Layer 12 of a small transformer language model trained on English Wikipedia (17 layers, counted from 0, width 128).
A neuron's activation on a vector x is SiLU(gate . x) times (in . x), where the dot is the dot product.

Input weights of the MLP neurons that the questions are about. A number n stands for (n - 500) times 0.0012.
n43 gate: 347,493,454,500,363,537,600,672,399,296,348,685,365,376,433,386,424,563,567,595,497,693,367,500,211,694,450,560,530,333,582,638,242,474,518,457,315,647,657,340,493,586,479,459,587,575,557,580,399,471,373,395,590,224,486,560,316,578,474,414,586,609,836,475,349,796,445,437,426,548,425,562,402,625,635,559,754,546,354,482,403,470,777,489,638,422,633,620,424,645,533,692,463,447,449,525,496,692,463,446,710,507,511,436,445,583,543,247,339,434,455,587,552,481,563,604,554,614,474,526,548,630,540,504,211,352,496,405
n49 gate: 395,504,382,668,611,630,563,554,416,631,406,456,707,520,451,377,404,690,500,387,439,344,365,587,416,61,381,430,283,537,484,504,822,353,608,704,450,414,521,485,309,572,323,562,361,712,646,554,367,456,445,580,567,655,504,516,445,380,431,500,656,128,420,285,379,446,85,344,508,443,136,593,616,700,363,403,484,401,327,426,704,587,541,636,488,732,484,435,546,628,368,295,479,555,343,619,447,543,397,476,414,516,398,292,553,775,381,610,429,516,496,438,361,424,458,429,635,539,659,532,524,428,565,367,646,470,671,598
n72 gate: 681,596,611,339,479,331,595,158,383,479,504,349,310,686,594,359,663,637,646,648,528,303,479,451,329,305,682,483,150,530,616,617,670,368,588,562,557,474,578,404,762,347,410,355,468,448,418,524,340,347,178,437,851,606,398,684,390,414,668,448,396,327,663,199,435,522,564,389,487,695,648,449,684,364,349,653,279,521,259,623,404,431,543,225,578,513,581,437,320,586,491,471,517,731,617,417,555,344,513,575,411,646,324,504,508,491,496,628,539,682,569,694,368,421,488,541,492,422,691,757,703,521,564,621,471,550,449,772
n86 gate: 602,440,530,549,455,585,583,626,352,503,378,510,389,401,490,558,409,666,535,381,310,427,517,321,601,440,430,764,531,742,579,514,560,620,811,339,352,603,214,358,560,567,285,455,455,469,314,552,479,390,520,685,441,644,477,450,490,472,480,580,560,449,692,490,490,608,254,396,257,497,557,456,500,757,699,588,692,629,545,586,406,640,608,451,503,677,386,514,661,628,434,387,448,644,351,336,544,344,670,416,634,534,583,457,490,542,413,636,594,606,590,507,503,553,565,620,533,497,493,548,466,537,534,540,370,606,562,470
n108 gate: 514,525,469,534,401,878,630,659,653,468,601,561,485,435,391,489,418,639,471,435,425,229,299,518,543,504,461,640,529,672,657,564,542,554,536,294,701,529,522,397,468,394,535,533,377,707,310,469,504,408,392,657,396,743,570,483,681,276,410,449,660,374,532,566,351,526,608,493,369,587,451,424,447,710,577,421,359,381,568,695,468,496,533,430,535,272,241,336,551,515,515,619,485,590,436,535,500,539,332,457,522,564,465,573,113,644,390,323,530,551,661,586,398,459,603,577,338,760,482,443,482,639,446,725,567,510,504,514
n207 gate: 465,491,487,564,189,327,720,445,491,600,405,667,446,531,325,478,456,902,663,464,403,347,311,405,382,754,365,500,567,464,333,540,552,799,566,303,459,545,323,407,369,631,772,370,563,468,452,403,586,635,371,790,372,411,534,466,487,627,734,274,644,682,614,479,710,523,402,194,120,313,444,349,516,754,486,373,451,504,496,594,732,327,545,491,440,473,551,641,555,319,523,379,482,496,720,435,642,569,482,793,478,557,147,436,429,345,343,282,532,709,495,712,321,592,255,439,548,297,478,611,549,724,602,265,318,553,553,692
n208 gate: 388,374,538,536,299,624,636,556,496,755,413,562,556,294,559,332,273,611,579,624,474,563,791,455,569,485,371,468,586,512,819,407,576,660,673,546,472,480,619,434,450,584,372,327,530,436,341,570,504,572,530,285,608,480,477,613,410,733,674,453,347,116,527,579,560,536,305,465,430,484,580,356,676,695,397,363,551,568,297,447,741,452,528,413,568,599,474,265,441,508,583,632,615,608,396,641,384,515,405,546,363,546,338,335,551,289,458,419,456,652,181,615,344,387,585,409,284,432,457,349,446,569,570,701,542,414,551,792
n43 in: 608,656,635,444,567,581,436,583,695,314,564,608,448,500,524,164,504,638,464,752,577,366,406,654,485,431,557,441,484,551,728,431,587,336,423,599,484,395,425,540,393,732,383,547,434,587,326,511,321,546,388,412,106,609,440,523,590,504,380,587,431,624,703,500,395,508,624,406,477,310,674,547,608,328,345,751,212,470,441,702,340,671,357,472,515,571,722,389,474,461,457,247,563,452,277,637,365,285,614,424,387,397,669,489,387,345,424,330,500,566,492,526,399,347,323,466,716,462,539,612,763,538,523,320,538,592,597,515
n49 in: 680,581,271,504,512,363,454,633,539,577,614,231,444,520,552,401,473,588,516,315,519,556,774,550,364,585,631,656,599,592,556,348,535,366,414,337,569,571,528,429,519,442,821,746,418,548,347,515,629,697,504,310,419,571,538,492,428,580,437,696,330,645,554,527,545,661,374,440,634,571,588,272,605,512,572,575,575,626,261,451,674,403,472,472,550,500,568,250,385,624,460,412,412,300,301,500,371,668,516,589,425,679,759,739,421,423,512,426,746,472,309,515,259,475,526,278,550,466,591,351,771,527,386,662,408,208,622,670
n72 in: 290,362,500,559,817,623,487,226,548,478,611,714,527,487,509,655,526,647,469,742,446,683,424,658,409,409,397,370,442,420,531,356,776,354,661,461,423,252,837,796,483,776,376,304,521,486,706,596,603,513,220,639,405,588,670,628,496,630,566,496,375,504,261,614,267,352,474,473,748,531,449,747,354,425,392,513,451,611,750,534,33,491,347,719,376,455,412,575,317,594,402,646,219,753,552,565,491,273,491,357,637,565,560,428,540,455,642,463,211,469,701,437,482,372,550,517,496,474,491,338,474,318,509,398,320,391,372,453
n86 in: 367,533,627,392,481,597,525,466,507,405,460,445,530,619,587,282,799,428,523,571,525,557,519,706,643,533,690,435,312,530,379,537,613,661,570,680,554,421,287,624,555,577,326,206,592,660,547,398,428,569,306,294,542,414,507,442,457,610,530,243,456,530,445,482,604,599,410,383,627,250,329,571,335,448,530,322,560,330,539,478,452,332,725,284,392,530,664,433,712,599,583,573,508,389,651,383,786,431,436,691,432,364,431,327,455,439,485,601,580,422,515,308,241,496,695,449,493,464,489,270,537,272,556,606,478,421,455,478
n108 in: 690,399,321,515,547,475,552,384,304,507,424,641,645,574,514,604,556,460,854,610,450,489,694,372,503,346,500,554,790,464,561,352,483,536,574,629,496,364,576,325,632,702,355,389,530,616,555,598,460,448,254,556,453,625,538,411,565,612,440,489,465,546,507,644,449,333,337,388,525,553,538,671,434,429,627,547,400,428,426,435,294,340,333,680,438,475,934,722,493,500,475,465,590,500,620,458,518,455,684,493,582,405,665,466,575,616,354,593,504,560,594,544,739,423,608,479,472,345,482,620,581,749,521,526,538,454,450,418
n207 in: 504,521,588,438,351,362,605,681,415,546,650,615,456,565,313,491,526,557,596,586,390,636,395,852,585,500,382,205,639,334,779,547,441,483,253,364,504,431,474,263,365,492,366,535,565,531,672,435,654,606,670,406,496,370,641,479,450,588,714,329,441,857,509,363,612,540,418,596,413,509,681,543,683,643,390,463,288,433,394,429,648,173,773,518,233,359,393,363,830,382,605,458,679,446,735,542,745,642,636,555,578,645,454,583,431,279,267,338,500,846,251,409,496,572,647,563,479,450,300,324,392,747,409,650,529,520,578,517
n208 in: 416,628,552,504,523,742,664,571,428,718,470,271,520,293,698,697,340,356,617,519,656,543,496,515,360,553,534,535,721,469,792,454,523,770,359,424,484,535,402,409,247,575,478,275,522,421,496,340,449,489,567,500,457,635,582,664,389,496,710,477,500,420,496,611,226,496,250,562,349,650,519,581,567,616,582,321,431,481,500,478,674,358,359,578,411,331,430,626,540,754,574,519,336,548,603,489,385,496,457,731,469,435,623,515,662,279,534,745,358,627,383,489,392,281,270,406,391,642,372,244,393,485,627,618,534,380,600,563

Each question shows a token from some text and the vector x that enters the MLP there. A number n stands for (n - 500) times 0.0097.

"1": 367,557,574,450,530,386,457,509,650,536,359,674,395,505,449,373,461,591,493,443,500,549,459,647,454,463,436,599,530,548,573,579,389,474,500,510,596,663,500,580,765,630,464,400,502,432,593,499,436,471,491,571,542,687,503,516,445,394,479,412,516,530,472,472,305,379,515,566,414,506,595,465,284,602,522,643,498,619,435,564,480,371,446,512,568,516,525,597,493,488,523,474,386,551,347,572,450,629,488,445,456,550,662,405,610,620,345,533,867,481,473,512,537,410,472,515,427,482,519,483,539,566,571,546,456,543,497,552
Which of these neurons fires most? n43

" Sab": 334,452,515,464,423,502,468,609,499,624,616,601,602,484,466,402,289,643,496,455,374,592,549,584,431,369,475,593,589,594,569,377,432,526,360,241,578,667,548,508,710,519,466,522,534,444,614,446,506,421,454,458,521,611,500,621,379,592,360,581,611,543,443,504,368,452,676,633,350,542,513,469,217,657,419,558,541,519,716,519,478,521,222,385,473,524,432,512,559,504,635,484,535,402,461,626,432,633,479,592,508,488,503,380,417,553,420,399,676,647,548,346,377,514,492,361,486,578,449,554,396,447,676,432,520,564,476,494
Which of these neurons fires most? n208

" co": 448,587,500,479,441,441,397,437,736,536,492,766,440,515,476,320,354,559,453,577,529,578,429,509,493,579,398,702,440,551,423,341,350,548,496,436,512,471,377,550,675,609,629,402,574,650,554,530,487,543,438,561,553,522,573,501,500,391,416,619,502,437,437,355,425,492,635,634,465,523,734,463,314,719,532,549,643,393,285,533,456,440,550,675,368,567,470,661,463,513,668,424,553,558,433,573,522,628,681,504,436,439,598,520,371,577,618,618,707,415,400,577,526,548,530,472,442,533,566,534,521,418,572,439,479,597,589,532
Which of these neurons fires most? n43

" ": 390,578,606,441,488,381,338,366,623,632,593,517,521,401,510,291,185,602,508,487,459,616,535,674,361,476,378,574,505,490,648,499,466,474,531,539,615,580,448,635,659,624,482,453,438,541,545,627,384,431,507,460,473,654,610,432,597,516,408,362,554,513,509,452,413,446,621,582,402,432,539,351,288,519,544,508,516,575,447,488,509,325,401,600,536,565,450,556,498,501,625,509,470,509,434,511,386,607,557,494,433,554,523,354,586,497,359,529,729,461,422,369,569,450,429,591,506,612,447,517,522,543,782,619,552,354,525,595
Which two neurons fire most, strongest first? n208, n49

"ff": 346,435,538,457,634,394,361,477,595,572,493,703,555,612,688,353,439,597,425,538,461,610,464,367,467,623,523,585,519,578,580,472,346,498,502,417,451,521,483,443,761,665,474,454,524,391,603,470,612,378,615,516,582,512,530,513,371,416,434,745,538,461,511,370,303,407,642,594,433,534,529,418,402,648,411,506,475,485,501,445,527,438,423,659,454,452,310,565,435,460,607,622,497,355,550,514,434,617,435,394,405,596,628,441,590,347,500,315,653,516,514,459,316,383,445,417,515,551,319,647,613,494,597,384,506,617,543,455
Which three neurons fire most, strongest first? n86, n43, n108

" the": 413,606,507,419,535,445,516,528,597,549,466,536,484,504,544,398,446,478,528,460,457,448,421,626,496,476,430,584,540,551,540,531,497,499,517,485,558,574,471,653,867,535,550,448,489,479,641,474,349,412,450,541,556,601,610,443,498,437,412,499,389,435,461,524,372,391,439,580,403,505,568,522,294,525,522,611,406,582,446,564,448,482,448,525,554,405,516,647,531,406,465,539,524,577,414,614,515,488,525,466,434,499,561,393,569,468,400,580,922,417,460,400,524,467,469,571,470,477,529,428,504,524,518,501,520,411,507,570
Which three neurons fire most, strongest first? n108, n72, n207

"9": 422,504,406,507,652,409,315,386,547,393,637,479,440,503,454,386,467,607,488,501,494,449,569,683,375,446,517,488,504,572,602,445,477,395,529,547,596,499,670,539,648,639,516,395,506,465,483,547,488,434,645,325,485,646,536,578,430,526,511,371,567,567,631,448,266,384,531,507,322,523,608,307,283,432,424,718,448,518,589,510,408,334,423,578,581,639,453,491,496,590,491,525,386,404,332,459,376,497,656,396,499,564,646,400,378,547,283,398,711,384,591,591,565,474,445,553,515,460,553,392,587,524,403,565,438,558,491,512
Which of these neurons fires most? n72

" System": 414,389,590,382,592,503,397,601,523,424,462,599,366,554,459,404,516,509,512,425,489,540,532,620,456,519,348,596,380,621,510,634,376,624,448,522,562,656,337,591,736,489,598,320,399,506,534,384,426,511,373,483,491,539,770,566,415,523,469,415,580,638,497,501,607,531,572,455,390,473,434,430,176,581,572,542,481,594,635,489,442,480,509,653,528,547,515,463,542,475,587,486,463,529,327,601,472,685,562,342,408,407,582,576,445,628,448,540,796,429,483,455,469,582,507,548,582,460,371,579,472,537,636,523,465,650,490,461
The most active neuron and its activation: n86, at about 4.3

"te": 531,501,509,433,486,385,433,478,680,434,510,478,333,541,559,326,442,514,485,461,661,496,528,607,340,468,608,538,426,660,458,515,631,574,485,552,461,569,281,370,764,494,468,372,503,677,600,555,639,519,671,451,436,517,749,609,510,481,401,639,611,509,534,519,392,390,585,561,406,340,610,502,422,526,489,553,523,612,494,555,653,550,553,577,611,539,477,475,518,573,650,553,601,505,512,705,487,480,481,461,357,552,503,573,503,509,267,580,631,456,425,509,401,464,557,375,455,490,418,596,458,420,488,444,597,538,676,328
Which of these neurons fires most? n49

" Count": 443,326,474,597,469,435,343,488,723,467,513,704,583,641,404,410,477,488,660,379,450,494,488,703,461,372,367,601,504,686,596,449,464,484,485,337,508,507,487,611,661,668,567,358,630,478,668,543,386,465,511,427,645,545,666,451,396,474,538,448,614,436,514,539,455,378,568,359,399,617,550,365,449,532,524,489,460,677,745,497,435,522,469,726,519,469,426,557,497,445,433,603,425,334,557,538,393,524,491,576,436,356,569,579,498,549,369,430,706,483,514,454,516,438,474,423,398,334,592,432,424,388,596,504,547,525,441,530
Which of these neurons fires most? n108

" Governor": 416,358,612,446,601,391,461,482,569,581,403,728,453,591,452,238,404,666,521,412,491,502,495,600,554,437,454,587,454,563,517,535,506,515,443,415,522,545,499,544,599,576,647,444,610,470,542,630,429,433,537,561,613,570,642,487,476,431,515,465,628,482,514,620,446,481,578,419,391,543,571,430,354,661,398,612,526,534,602,616,525,404,438,513,466,456,492,607,567,538,505,516,532,423,434,615,427,657,455,519,543,429,527,561,491,711,411,521,865,555,416,461,589,538,549,385,376,452,524,403,468,308,516,516,362,648,447,538
Which of these neurons fires most? n72

"struct": 214,499,547,454,526,455,454,603,620,430,601,587,486,550,558,254,406,519,427,445,493,481,573,592,660,610,437,600,437,641,523,549,362,572,489,557,499,561,363,564,794,519,574,307,449,483,577,461,485,526,509,516,547,595,744,556,347,484,625,361,555,498,522,521,353,340,515,553,260,595,470,449,420,608,554,364,382,494,653,575,465,510,398,606,476,534,505,516,411,524,545,525,443,563,624,523,459,535,549,353,597,440,449,463,607,548,574,470,657,499,399,316,486,524,504,512,654,416,431,473,557,610,645,493,507,474,691,709
Which of these neurons fires most? n208

" The": 419,497,546,389,532,395,514,433,583,509,452,576,416,500,546,464,492,459,445,520,480,526,477,552,444,532,470,546,460,530,567,524,395,519,465,538,610,569,518,618,761,495,457,470,462,549,579,525,377,418,457,532,485,631,490,461,550,453,446,623,402,490,453,596,443,389,411,558,382,524,559,430,282,654,485,610,393,485,389,511,538,451,385,531,554,506,513,613,472,376,514,510,545,596,424,578,492,586,546,404,474,513,596,443,591,583,422,641,957,473,419,469,520,444,490,531,509,504,500,457,454,422,546,491,505,497,513,538
Which two neurons fire most, strongest first? n207, n208

"id": 423,443,332,348,539,424,514,514,584,491,590,731,693,396,583,316,396,542,590,422,550,508,406,536,481,498,507,364,563,586,587,485,565,556,483,383,597,449,505,656,733,551,481,305,551,516,649,480,401,395,588,370,606,488,603,593,371,500,438,576,481,233,444,337,277,387,622,645,311,560,493,325,391,459,451,530,571,706,714,497,513,509,469,483,378,525,446,419,606,446,516,548,443,396,548,405,356,456,476,575,465,455,525,485,562,422,431,500,632,531,627,374,440,582,468,444,454,507,429,707,576,547,633,451,452,598,560,418
Which two neurons fire most, strongest first? n72, n208

"ises": 409,590,623,474,618,481,559,522,562,383,408,635,408,468,519,241,478,448,502,453,513,372,519,655,518,510,541,605,468,648,514,670,575,474,472,420,562,571,485,437,780,497,465,323,387,526,504,573,390,493,560,575,583,600,780,593,551,413,502,377,506,436,566,590,428,423,460,618,535,537,573,453,469,632,575,565,541,534,607,556,477,469,562,624,445,518,555,508,504,499,503,618,544,611,365,741,507,575,543,437,548,490,584,432,534,552,428,428,833,463,452,493,413,529,521,451,505,515,409,540,591,552,614,499,632,623,560,431
Which of these neurons fires most? n86

" Texas": 445,516,470,445,540,487,582,614,558,460,562,443,381,608,426,324,410,680,587,433,482,568,450,717,416,480,530,573,560,575,561,578,430,471,424,399,523,501,582,607,647,560,392,405,520,455,486,508,402,430,449,617,548,557,740,504,580,524,476,432,683,453,544,400,445,468,435,508,322,542,518,367,223,675,514,691,479,550,733,596,427,287,544,596,555,468,501,616,570,464,443,440,468,588,364,611,486,523,524,484,453,459,651,474,458,677,543,372,802,496,506,413,356,476,568,606,420,453,505,460,400,451,436,465,450,475,432,441
The most active neuron and its activation: n43, at about 1.8

" few": 363,613,543,443,534,402,437,347,585,548,533,541,465,436,423,402,557,550,544,449,382,517,369,553,472,538,575,587,595,581,596,660,617,515,468,420,470,525,559,767,785,656,500,447,562,381,515,519,421,321,539,459,650,531,715,579,484,431,522,451,455,611,415,567,264,428,509,475,367,466,592,481,466,612,617,461,502,427,450,544,602,350,403,492,481,572,390,590,483,393,441,399,529,582,617,599,360,397,650,373,571,570,652,431,511,451,299,469,730,589,484,563,609,367,406,529,548,436,513,475,498,465,597,434,500,373,448,470
Which of these neurons fires most? n72

" w": 271,658,479,457,516,372,374,629,533,529,539,704,556,484,456,368,278,619,482,473,525,710,335,568,510,561,539,658,545,662,611,508,496,619,451,368,617,618,541,582,634,568,561,434,527,329,576,351,330,524,507,435,429,551,790,500,507,394,398,473,396,507,443,549,454,423,430,495,370,497,547,625,534,679,497,471,599,532,672,590,488,315,482,576,517,497,407,641,487,498,506,509,458,568,447,522,467,386,613,454,420,579,538,415,567,452,283,497,672,522,367,506,350,287,474,495,425,435,530,470,490,429,467,514,517,502,470,648
The most active neuron and its activation: n208, at about 7.9

"&": 440,521,435,395,705,407,447,526,504,613,478,598,355,587,556,457,426,476,419,497,453,661,549,634,384,570,598,593,596,522,581,516,472,672,570,396,495,512,385,602,897,569,486,458,451,537,687,374,299,566,535,410,587,575,626,610,487,582,621,578,464,381,406,269,579,568,488,368,514,484,457,318,375,528,526,637,610,529,480,641,588,441,489,423,457,509,414,589,549,518,396,532,434,512,434,500,380,501,552,600,305,485,650,513,444,435,467,573,682,572,495,353,441,613,422,439,560,539,522,547,577,576,565,521,476,602,531,507
The most active neuron and its activation: n86, at about 2.6

" and": 340,572,563,478,608,433,441,364,565,538,423,556,444,539,485,361,434,481,498,482,545,707,468,516,550,476,398,546,562,504,536,577,591,648,481,504,530,498,464,570,914,527,400,419,462,518,506,438,404,496,524,542,603,516,711,600,614,440,549,677,393,477,417,578,523,547,158,463,528,395,567,518,532,746,452,453,617,412,370,484,489,346,486,592,526,536,443,580,513,438,482,587,410,559,463,476,461,637,467,447,426,479,594,441,473,578,313,567,760,400,418,433,497,588,504,518,485,505,533,517,541,540,456,472,583,440,418,581
Which two neurons fire most, strongest first? n86, n49

" was": 425,469,579,509,470,460,451,381,586,535,463,692,437,454,492,346,532,397,410,504,486,385,482,691,474,479,404,517,483,518,456,513,343,463,418,408,585,596,461,551,728,611,540,438,469,434,607,584,389,447,458,513,521,614,599,550,463,393,334,494,645,463,488,536,398,433,378,614,470,466,487,485,391,857,579,600,493,557,362,452,541,442,467,709,566,571,559,458,528,452,537,514,540,637,407,556,484,823,532,497,463,396,589,426,649,658,346,517,778,491,457,520,483,453,527,520,405,459,626,490,548,469,357,492,548,337,490,560
Which two neurons fire most, strongest first? n49, n108

"isher": 344,520,420,559,533,454,412,536,540,519,284,716,431,555,565,281,376,567,417,509,513,549,464,637,597,526,453,515,607,645,573,480,429,543,450,499,532,643,476,666,819,582,594,466,511,470,604,502,491,444,496,525,451,520,721,575,476,481,576,443,518,382,554,396,373,423,577,527,373,520,483,364,448,604,484,454,579,776,636,577,566,369,504,507,499,526,430,541,533,556,548,454,444,514,567,580,382,504,550,513,472,493,469,469,579,372,455,539,837,619,403,435,485,496,436,467,526,460,425,495,531,426,570,418,600,555,558,474
The most active neuron and its activation: n208, at about 2.1